Layer 8 of a small transformer language model trained on English Wikipedia (12 layers, counted from 0, width 64).
A neuron adds its activation times its output weights to the MLP's output. To switch it off is to set its activation to zero at one token and run the rest of the model.

Output weights of the MLP neurons that the questions are about. A number n stands for (n - 500) times 0.0017.
n7: 413 403 663 594 515 461 473 641 408 320 456 540 611 565 436 601 281 503 371 532 548 494 504 556 380 632 637 390 395 465 352 699 519 510 523 661 925 531 375 649 351 482 445 664 698 415 591 226 525 715 400 350 648 699 109 396 518 510 426 464 521 455 507 293
n22: 300 447 446 578 587 549 662 568 511 609 598 521 387 488 645 386 561 607 636 639 632 611 556 541 538 524 491 488 521 511 385 559 548 350 712 342 736 712 456 629 714 546 574 545 486 358 593 431 660 423 434 634 470 217 228 300 464 477 269 449 576 413 615 672
n29: 474 468 529 460 523 434 436 691 486 514 484 493 524 310 707 490 536 389 372 289 429 382 607 487 396 472 435 420 675 342 429 646 305 521 565 623 618 428 615 397 520 295 545 355 531 425 323 496 508 462 624 253 431 484 637 318 486 634 974 672 407 593 510 710
n42: 519 700 295 350 538 555 534 598 504 388 493 560 434 717 430 516 728 545 674 400 430 551 373 487 396 269 455 451 227 380 484 458 555 470 486 416 510 442 593 419 585 592 812 753 785 476 535 620 694 376 515 477 453 457 571 349 322 531 485 543 530 363 594 557
n47: 421 246 178 423 573 483 756 578 365 470 465 502 608 444 559 705 607 594 440 422 368 405 548 649 610 601 494 308 372 580 279 415 400 507 535 487 476 385 463 399 640 515 465 436 534 571 503 527 484 507 648 608 338 538 541 273 547 372 560 659 636 453 382 526
n57: 544 670 514 611 582 387 632 280 746 604 426 488 360 315 593 649 424 569 394 315 463 576 458 583 335 333 501 509 536 425 265 413 799 582 520 695 380 457 531 462 402 383 444 507 556 266 331 593 376 472 482 582 525 444 562 632 620 469 551 613 713 374 444 261
n63: 395 580 534 647 430 483 501 429 626 469 362 647 441 382 443 593 493 523 597 548 515 316 602 642 510 225 635 648 444 299 527 491 468 370 601 368 510 157 552 368 439 707 563 528 596 399 566 545 353 608 319 687 491 380 410 390 549 698 812 486 469 480 446 409
n93: 668 577 609 413 627 414 768 377 424 661 607 603 747 527 471 741 611 285 624 406 608 678 566 476 526 491 476 638 656 527 642 595 581 458 582 465 648 680 476 542 749 484 554 714 625 531 540 489 428 348 319 374 674 266 612 345 352 671 308 445 580 418 537 411
n94: 416 430 330 422 242 678 743 455 425 832 545 450 413 500 467 555 579 587 524 433 440 457 433 563 453 536 627 647 147 416 464 487 467 553 433 514 569 449 710 470 466 476 571 691 402 367 559 603 460 516 811 387 372 491 563 494 438 375 412 461 621 298 459 662
n98: 489 333 631 492 242 681 265 835 408 505 422 474 504 444 394 262 526 507 161 683 379 475 635 456 476 353 489 634 501 553 655 696 485 423 249 471 456 546 462 589 430 590 696 536 531 600 404 592 543 391 264 520 539 354 408 499 658 665 570 606 745 403 469 545
n120: 467 533 387 488 437 331 406 436 572 349 459 369 347 540 420 565 746 518 515 339 358 538 361 443 502 411 605 544 702 460 478 563 504 309 470 365 309 471 401 356 232 540 409 533 212 512 379 585 369 457 410 550 464 443 454 459 316 392 679 484 560 374 374 497
n140: 556 431 468 520 409 557 618 373 529 379 572 434 523 596 264 490 529 470 499 437 412 469 504 381 414 458 428 564 773 558 433 376 518 446 667 537 504 504 574 559 269 428 276 527 885 571 461 495 689 455 480 407 558 287 506 186 486 681 364 481 459 589 471 547
n142: 271 653 427 387 330 205 626 299 622 523 401 542 574 426 479 583 597 776 582 669 389 684 576 510 426 521 530 254 669 515 353 592 457 531 473 648 509 539 788 431 653 450 341 457 447 473 562 615 542 622 480 442 412 453 533 675 393 460 330 504 558 483 762 590
n159: 558 492 349 485 507 520 476 482 524 712 717 613 597 630 606 340 525 636 400 453 570 603 447 668 419 711 445 381 712 496 542 612 638 621 334 499 770 419 601 381 434 451 562 457 554 611 576 499 716 312 323 513 530 403 438 673 503 771 818 398 587 294 348 361
n178: 558 531 392 460 413 538 417 705 303 645 583 449 488 581 613 415 509 704 748 457 448 446 544 573 610 462 536 536 551 512 366 353 419 357 425 622 632 792 716 568 762 547 423 504 358 503 425 442 576 450 454 660 544 452 287 328 297 521 424 389 412 434 709 649
n179: 795 561 613 382 517 669 505 651 489 476 645 533 625 229 361 478 634 687 664 450 519 544 598 442 418 672 412 393 482 471 744 408 475 509 523 562 290 282 577 588 214 618 292 382 730 472 420 692 527 528 536 478 583 451 638 367 447 424 437 781 569 666 403 632

Each question names a token from some text and the token that comes next. It shows the activations a of the neurons there, in the order above. A number n stands for (n - 500) times 0.01.

Then comes g, the gradient of the next token's log-probability with respect to the MLP's output, scaled to length 1. A neuron's effect is roughly proportional to its activation times (output weights . g). A number n stands for (n - 500) times 0.00097.

" other", then " L"
a: 494 477 505 437 508 532 499 500 499 485 520 530 380 501 489 464
g: 683 367 348 824 546 533 573 536 652 596 265 596 598 689 681 575 473 507 413 455 529 288 458 709 525 398 302 346 490 392 323 575 433 613 557 647 354 621 529 450 480 621 682 475 540 568 247 588 446 309 605 384 423 564 290 526 590 665 584 375 436 418 582 242
Which two neurons, each switched off alone, lower its probability most, in order? n142, n179

" de", then "b"
a: 501 556 504 516 512 495 488 533 520 510 510 504 536 503 471 498
g: 535 225 391 466 468 503 642 570 498 223 894 812 482 559 439 412 506 434 540 399 556 587 491 437 633 505 375 760 412 616 461 460 453 793 310 353 452 437 528 323 470 507 429 666 616 474 518 296 577 509 390 513 576 603 529 504 474 447 541 175 527 605 415 414
Which neuron, switched off, raises the next token's probability most? n142

",", then " be"
a: 535 501 519 521 512 513 499 504 506 501 482 506 498 501 304 608
g: 446 541 444 564 411 650 559 583 421 551 458 451 650 550 482 669 275 451 753 595 553 594 600 332 429 563 481 596 649 285 790 395 396 158 547 680 518 429 733 598 370 885 450 416 465 567 645 603 560 524 565 469 654 447 655 575 304 496 543 565 490 440 622 386
Which neuron, switched off, raises the next token's probability most? n178

"om", then "ic"
a: 479 673 552 507 509 498 493 499 671 512 412 515 469 476 472 495
g: 424 392 391 652 688 560 548 485 445 391 410 499 449 407 493 506 210 585 551 482 432 567 415 564 641 702 434 364 675 384 434 210 510 322 352 540 646 328 315 639 328 783 492 438 483 515 432 493 541 376 636 680 579 158 668 517 579 417 531 495 780 512 528 610
Which neuron, switched off, raises the next token's probability most? n94

" ", then "es"
a: 498 500 508 485 545 518 515 469 521 495 543 622 514 461 499 513
g: 540 664 380 595 547 629 533 404 368 407 604 394 659 253 360 465 608 726 611 405 570 399 636 360 389 651 486 665 485 721 652 570 623 611 451 385 437 539 765 450 468 783 727 516 502 540 406 559 690 502 273 724 377 351 663 534 513 573 493 292 452 567 354 458
Which neuron, switched off, raises the next token's probability most? n159

" A", then "nt"
a: 541 507 490 503 485 523 498 485 491 564 509 533 503 455 505 533
g: 367 407 591 341 582 427 378 653 276 527 732 439 382 395 244 519 437 421 377 543 361 451 329 394 401 492 602 577 550 640 580 465 673 595 491 765 591 519 363 695 440 375 486 498 415 379 216 524 339 364 453 531 797 646 387 387 399 676 517 402 587 347 453 292
Which two neurons, each switched off alone, lower its probability most, in order? n98, n7

"ut", then "k"
a: 456 491 494 500 462 513 497 519 531 534 505 568 570 507 544 530
g: 685 334 592 727 496 479 587 392 330 566 417 511 261 599 418 363 502 559 432 490 570 498 691 462 360 517 484 676 485 361 366 349 194 426 582 608 496 614 645 789 519 574 548 565 545 405 646 403 370 534 165 389 348 447 532 712 437 516 708 333 559 694 550 548
Which neuron, switched off, lowers the next token's probability most? n47

"201", then "2"
a: 500 496 527 508 469 521 521 479 462 493 490 583 484 470 492 508
g: 489 669 599 623 573 444 440 358 616 511 387 786 455 497 690 533 493 322 577 550 657 396 495 432 330 409 549 537 510 669 441 547 458 476 478 297 428 609 630 775 690 496 399 372 483 572 607 631 436 575 352 681 713 669 771 589 394 594 543 701 433 161 472 356
Which neuron, switched off, lowers the next token's probability most? n94

" t", then "ar"
a: 511 511 471 475 504 503 502 492 512 497 591 500 505 540 483 513
g: 630 472 318 451 620 353 326 545 401 818 579 572 460 553 784 504 711 507 498 560 556 445 419 512 685 686 409 425 378 563 468 606 727 419 427 570 421 311 560 252 377 619 741 518 470 626 596 277 506 626 574 360 430 455 458 445 588 480 499 779 736 609 583 424
Which neuron, switched off, lowers the next token's probability most? n159

"all", then "ed"
a: 481 495 507 497 528 499 462 454 507 519 548 491 541 537 467 517
g: 454 444 602 745 627 337 478 469 354 748 403 581 486 505 356 476 534 637 424 418 597 525 463 414 482 620 418 710 534 475 433 649 617 659 460 382 584 564 493 875 675 464 568 619 530 623 363 334 591 693 508 639 895 403 752 553 499 375 485 541 359 504 448 358
Which neuron, switched off, raises the next token's probability most? n93

"c", then "ale"
a: 505 467 501 492 512 438 491 473 518 462 526 486 525 504 483 501
g: 484 543 607 536 440 550 628 364 254 357 603 574 517 447 453 754 479 569 540 392 351 566 402 559 580 538 692 460 516 287 494 604 451 453 568 61 448 539 291 564 520 564 327 342 503 491 384 594 486 339 232 334 413 361 452 486 590 643 563 371 287 442 793 430
Which two neurons, each switched off alone, lower its probability most, in order? n57, n120

" D", then "em"
a: 484 499 453 489 503 493 566 495 505 486 495 552 537 483 472 537
g: 471 696 511 453 545 330 446 679 816 638 329 391 314 354 395 651 569 786 504 483 343 358 528 563 307 375 779 554 552 540 556 621 330 730 476 638 565 469 702 507 489 569 541 510 373 341 587 303 498 519 561 649 447 545 394 470 376 493 400 458 216 367 553 480
Which two neurons, each switched off alone, lower its probability most, in order? n63, n142

" The", then "at"
a: 508 499 540 526 500 527 534 493 522 500 482 493 497 515 484 497
g: 238 680 375 567 583 476 403 385 510 593 304 539 310 498 655 513 442 605 546 546 425 454 668 488 729 704 579 735 662 590 704 452 375 381 431 567 493 400 223 580 665 451 598 346 350 317 556 601 539 608 651 608 416 429 389 597 453 754 471 620 425 253 418 613
Which neuron, switched off, lowers the next token's probability most? n63

" The", then " pr"
a: 526 478 545 564 463 505 544 488 527 518 481 813 493 496 482 516
g: 550 619 187 519 425 300 574 308 401 474 313 336 475 443 695 279 512 687 308 332 557 502 496 467 397 623 401 526 800 435 354 289 534 285 530 536 533 532 683 577 421 627 382 557 606 283 676 545 511 489 350 617 394 473 352 595 374 465 551 378 289 559 594 562
Which neuron, switched off, lowers the next token's probability most? n140

" and", then " "
a: 496 534 552 481 513 507 490 496 478 465 511 502 323 490 529 494
g: 459 435 585 453 404 807 534 527 619 469 523 428 506 663 434 474 556 408 529 782 368 543 491 260 278 492 632 397 602 543 374 543 701 590 636 602 647 322 300 499 425 493 333 535 639 453 727 570 542 594 634 633 627 559 736 471 703 590 451 429 456 196 406 719
Which neuron, switched off, raises the next token's probability most? n178

"k", then "ul"
a: 489 524 505 505 516 500 516 519 495 547 504 504 512 478 356 491
g: 335 569 414 599 478 492 582 316 497 451 626 117 746 489 817 535 470 625 631 603 631 601 415 627 303 589 462 408 499 517 518 596 328 455 688 492 337 395 553 551 415 445 446 550 511 522 507 430 627 410 262 474 306 237 374 769 414 477 387 378 589 560 380 616
Which neuron, switched off, lowers the next token's probability most? n22

",", then " on"
a: 521 530 452 495 494 530 494 509 499 462 484 502 484 512 556 435
g: 679 671 422 468 623 365 430 429 276 646 717 444 452 444 626 524 410 294 420 348 388 700 398 509 516 434 654 679 465 541 688 330 402 475 404 580 404 478 389 464 786 494 499 509 572 575 159 613 705 239 474 426 518 471 449 665 236 400 496 509 649 523 622 469
Which neuron, switched off, lowers the next token's probability most? n178

" en", then "h"
a: 478 483 496 664 499 511 483 481 494 530 623 570 544 498 457 511
g: 586 431 442 296 638 618 491 458 667 313 283 656 622 433 459 338 662 243 542 550 495 594 460 430 499 558 662 163 469 418 562 292 532 671 633 340 601 501 534 584 613 496 470 602 463 640 349 697 482 319 458 541 635 585 336 526 871 490 443 561 628 610 636 502
Which neuron, switched off, lowers the next token's probability most? n42

"s", then " to"
a: 504 501 516 500 521 511 496 482 497 494 406 526 819 488 548 438
g: 315 582 635 399 299 509 577 378 418 600 765 459 581 613 486 621 444 795 459 530 299 467 398 602 502 778 441 326 356 462 367 599 595 374 588 318 588 604 708 261 429 461 576 427 481 541 500 290 741 418 387 523 664 551 358 400 357 488 624 439 603 322 357 422
Which neuron, switched off, lowers the next token's probability most? n142

"es", then "c"
a: 493 479 477 479 485 501 493 533 701 445 466 505 540 528 577 420
g: 387 343 538 433 432 434 313 471 587 601 530 879 363 316 456 449 585 539 499 608 565 533 350 391 497 612 501 696 413 354 639 543 491 597 650 741 518 634 819 685 576 459 520 702 616 155 528 477 427 516 530 319 478 627 467 369 443 398 392 249 530 521 562 514
Which neuron, switched off, lowers the next token's probability most? n94

"a", then ","
a: 502 500 329 491 506 532 510 496 495 507 494 487 507 508 554 448
g: 716 271 276 557 531 405 526 703 479 326 462 627 534 551 713 441 589 520 749 350 815 689 412 453 509 546 486 558 396 617 517 655 523 436 544 556 592 335 447 748 424 161 624 445 555 362 682 470 414 502 684 417 579 669 530 358 616 446 554 601 646 480 473 435
Which neuron, switched off, raises the next token's probability most? n29

"en", then " the"
a: 508 494 517 451 502 497 513 504 480 515 507 477 344 513 409 472
g: 574 449 768 650 633 297 543 387 647 737 631 451 512 555 763 533 285 501 406 489 496 573 535 385 369 451 460 373 572 516 589 531 506 539 724 378 573 358 704 596 479 453 733 500 534 351 356 683 543 726 234 559 599 528 603 633 584 672 550 427 344 731 361 434
Which two neurons, each switched off alone, lower its probability most, in order? n178, n42

" H", then "ac"
a: 479 503 455 464 510 492 520 500 516 509 476 491 519 459 485 511
g: 235 652 481 720 566 522 470 375 278 630 607 419 528 664 547 394 497 532 468 547 596 421 604 264 578 732 661 470 376 300 677 376 605 175 494 514 536 507 541 684 435 488 444 492 606 640 317 651 393 606 606 499 601 264 538 520 612 663 343 453 471 370 285 365
Which neuron, switched off, lowers the next token's probability most? n29

".", then " The"
a: 508 462 519 495 569 547 437 469 521 559 488 490 525 529 505 496
g: 714 663 524 530 393 683 515 556 751 520 354 501 618 396 646 517 422 364 434 423 352 127 370 503 581 560 498 537 505 499 640 407 620 489 343 515 518 559 648 353 553 732 612 585 488 588 418 457 548 411 339 680 430 420 496 379 612 531 599 451 66 534 336 298
Which neuron, switched off, lowers the next token's probability most? n22

"rit", then "ers"
a: 486 540 505 490 489 435 459 661 526 493 497 653 761 658 505 522
g: 564 650 296 587 734 417 529 469 590 365 565 541 685 416 452 690 357 530 391 540 475 438 556 482 573 287 726 423 408 423 398 653 668 435 174 550 539 393 395 530 415 511 722 212 486 403 851 575 304 488 562 457 525 389 614 578 348 639 508 488 428 322 413 567
Which neuron, switched off, lowers the next token's probability most? n159

".", then " A"
a: 456 508 564 492 497 373 488 468 526 530 514 601 511 526 501 502
g: 616 526 795 280 356 560 628 436 464 426 544 499 536 638 348 505 260 239 522 607 703 687 414 462 507 525 521 263 250 354 554 480 569 588 571 536 516 298 425 341 539 425 672 426 457 525 733 605 645 500 551 628 634 333 364 237 595 682 459 536 550 488 624 606
Which neuron, switched off, lowers the next token's probability most? n57

"ic", then "ate"
a: 483 510 468 497 539 492 491 503 501 490 463 288 523 484 497 496
g: 165 404 529 429 658 478 515 609 524 652 421 714 605 449 634 567 359 411 324 571 374 626 709 433 176 496 390 473 423 432 485 216 453 355 319 578 427 447 549 570 433 566 635 430 506 587 540 330 562 715 613 405 523 622 361 497 474 578 585 617 509 147 373 393
Which neuron, switched off, lowers the next token's probability most? n140

".\n\n", then "H"
a: 539 536 514 465 797 523 497 500 521 493 497 532 563 454 523 500
g: 454 291 662 324 435 522 542 428 501 200 538 777 518 613 355 593 629 562 471 523 678 618 604 574 533 667 336 308 391 650 530 376 426 268 650 518 350 503 704 671 537 430 545 502 659 581 597 502 419 661 525 369 597 358 401 507 693 403 427 193 626 350 593 455
Which neuron, switched off, lowers the next token's probability most? n47

" p", then "ast"
a: 495 502 452 521 495 500 475 499 494 481 500 486 513 502 496 521
g: 447 466 625 619 539 497 487 482 493 665 612 773 271 653 421 542 643 507 507 642 681 504 416 353 315 660 684 348 433 601 468 196 527 536 500 380 448 515 398 331 647 350 551 574 467 560 336 293 406 490 587 421 306 352 606 728 233 514 505 281 673 424 572 393
Which neuron, switched off, lowers the next token's probability most? n29

" B", then "S"
a: 529 498 472 467 506 505 503 485 501 506 481 486 530 427 489 509
g: 680 286 701 530 445 475 442 610 538 707 607 274 722 655 558 393 556 459 525 577 248 573 679 491 710 433 470 261 317 442 749 571 411 500 583 406 561 500 624 657 620 482 417 444 623 582 459 473 564 345 635 570 493 549 449 404 495 350 427 383 589 604 901 436
Which neuron, switched off, raises the next token's probability most? n178

" to", then " T"
a: 492 552 512 516 471 519 511 486 510 641 489 728 514 560 489 507
g: 458 300 394 505 503 523 509 504 550 625 386 653 482 539 651 391 532 514 502 650 628 306 224 586 430 506 373 357 519 693 495 394 420 777 516 320 472 613 819 364 464 489 558 270 430 698 457 499 733 494 708 419 431 579 527 442 508 406 453 584 578 201 409 233
Which neuron, switched off, raises the next token's probability most? n140

"ed", then "i"
a: 402 423 504 477 499 539 526 519 491 493 782 500 510 502 496 527
g: 342 472 404 464 283 315 457 203 530 594 389 341 333 688 321 680 487 447 450 656 398 417 452 502 503 669 661 533 445 651 278 453 584 358 538 435 697 423 548 431 601 480 615 605 428 515 422 414 518 705 351 534 773 751 378 368 501 419 663 521 632 316 341 618
Which neuron, switched off, lowers the next token's probability most? n120

" were", then " c"
a: 520 439 459 421 496 506 506 513 497 529 506 498 438 459 343 500
g: 65 632 342 515 619 518 449 344 928 434 493 433 615 443 386 486 551 505 580 477 580 654 485 275 514 527 635 550 356 685 466 553 562 769 505 529 389 490 619 559 441 317 495 490 535 264 608 452 542 369 443 494 631 564 400 359 350 554 406 388 653 427 515 679
Which neuron, switched off, lowers the next token's probability most? n178

"on", then "a"
a: 510 582 544 487 495 479 501 515 505 525 517 502 500 503 490 474
g: 458 595 411 595 601 724 620 357 317 360 662 288 419 342 569 457 328 695 608 542 475 664 523 573 526 493 531 399 743 343 252 638 653 547 531 351 617 476 246 567 567 396 477 646 381 471 694 522 618 723 372 342 598 467 543 551 320 672 438 514 352 571 708 409
Which neuron, switched off, lowers the next token's probability most? n22

"ad", then " of"
a: 309 512 393 490 472 507 523 507 442 445 509 523 487 511 18 487
g: 552 769 750 478 568 387 516 583 737 400 653 252 477 453 493 558 512 203 487 544 565 435 284 553 389 454 563 496 343 383 600 194 575 531 469 390 633 337 594 505 510 441 589 490 432 733 401 576 209 522 665 498 574 779 357 574 437 348 590 596 475 574 494 561
Which neuron, switched off, lowers the next token's probability most? n178

"t", then "ad"
a: 527 477 478 514 481 472 490 444 522 497 519 501 492 487 441 484
g: 245 558 449 664 569 580 570 199 329 426 455 421 376 667 760 384 523 451 425 515 515 667 541 645 542 370 424 526 593 549 659 487 614 453 370 712 565 264 320 488 598 571 520 210 606 461 634 555 460 565 602 544 517 415 880 412 466 459 522 573 615 590 367 294
Which neuron, switched off, lowers the next token's probability most? n178

"ast", then "er"
a: 532 388 520 521 500 525 473 634 531 503 682 485 503 508 595 508
g: 677 555 280 518 478 346 491 526 648 524 436 670 549 394 483 688 392 418 621 627 704 514 423 695 347 352 466 593 766 548 579 431 405 562 783 657 686 548 569 574 699 668 267 438 552 417 561 570 459 392 317 396 745 542 329 671 434 584 343 574 481 381 450 675
Which two neurons, each switched off alone, lower its probability most, in order? n93, n178

" l", then "and"
a: 496 463 489 450 522 498 466 491 511 494 479 494 525 362 455 495
g: 474 478 759 432 622 530 369 659 764 534 518 666 437 626 641 467 528 405 340 593 451 576 484 730 437 267 355 402 487 520 425 678 459 408 352 628 399 668 473 574 326 305 538 337 600 464 554 462 478 321 544 702 384 833 515 483 693 656 591 502 451 331 395 291
Which neuron, switched off, raises the next token's probability most? n159

" ", then "1"
a: 528 502 497 491 548 521 500 480 500 504 608 636 506 473 503 510
g: 358 471 744 613 513 571 497 421 549 468 385 597 524 635 726 636 547 662 510 589 736 309 561 379 337 376 445 529 627 613 426 457 343 302 501 292 387 468 403 689 483 544 429 283 458 523 607 591 436 606 489 663 489 547 796 523 432 681 574 626 443 127 371 352
Which neuron, switched off, raises the next token's probability most? n140

"y", then " a"
a: 501 144 539 487 482 574 526 479 464 457 492 480 548 487 310 555
g: 400 456 970 493 453 606 440 472 411 463 333 429 550 416 438 447 619 495 360 432 509 378 430 478 531 604 229 421 581 583 489 286 487 512 695 262 683 273 544 484 447 540 450 483 483 534 416 434 507 909 338 535 564 680 608 470 539 504 548 759 560 410 534 381
Which neuron, switched off, lowers the next token's probability most? n22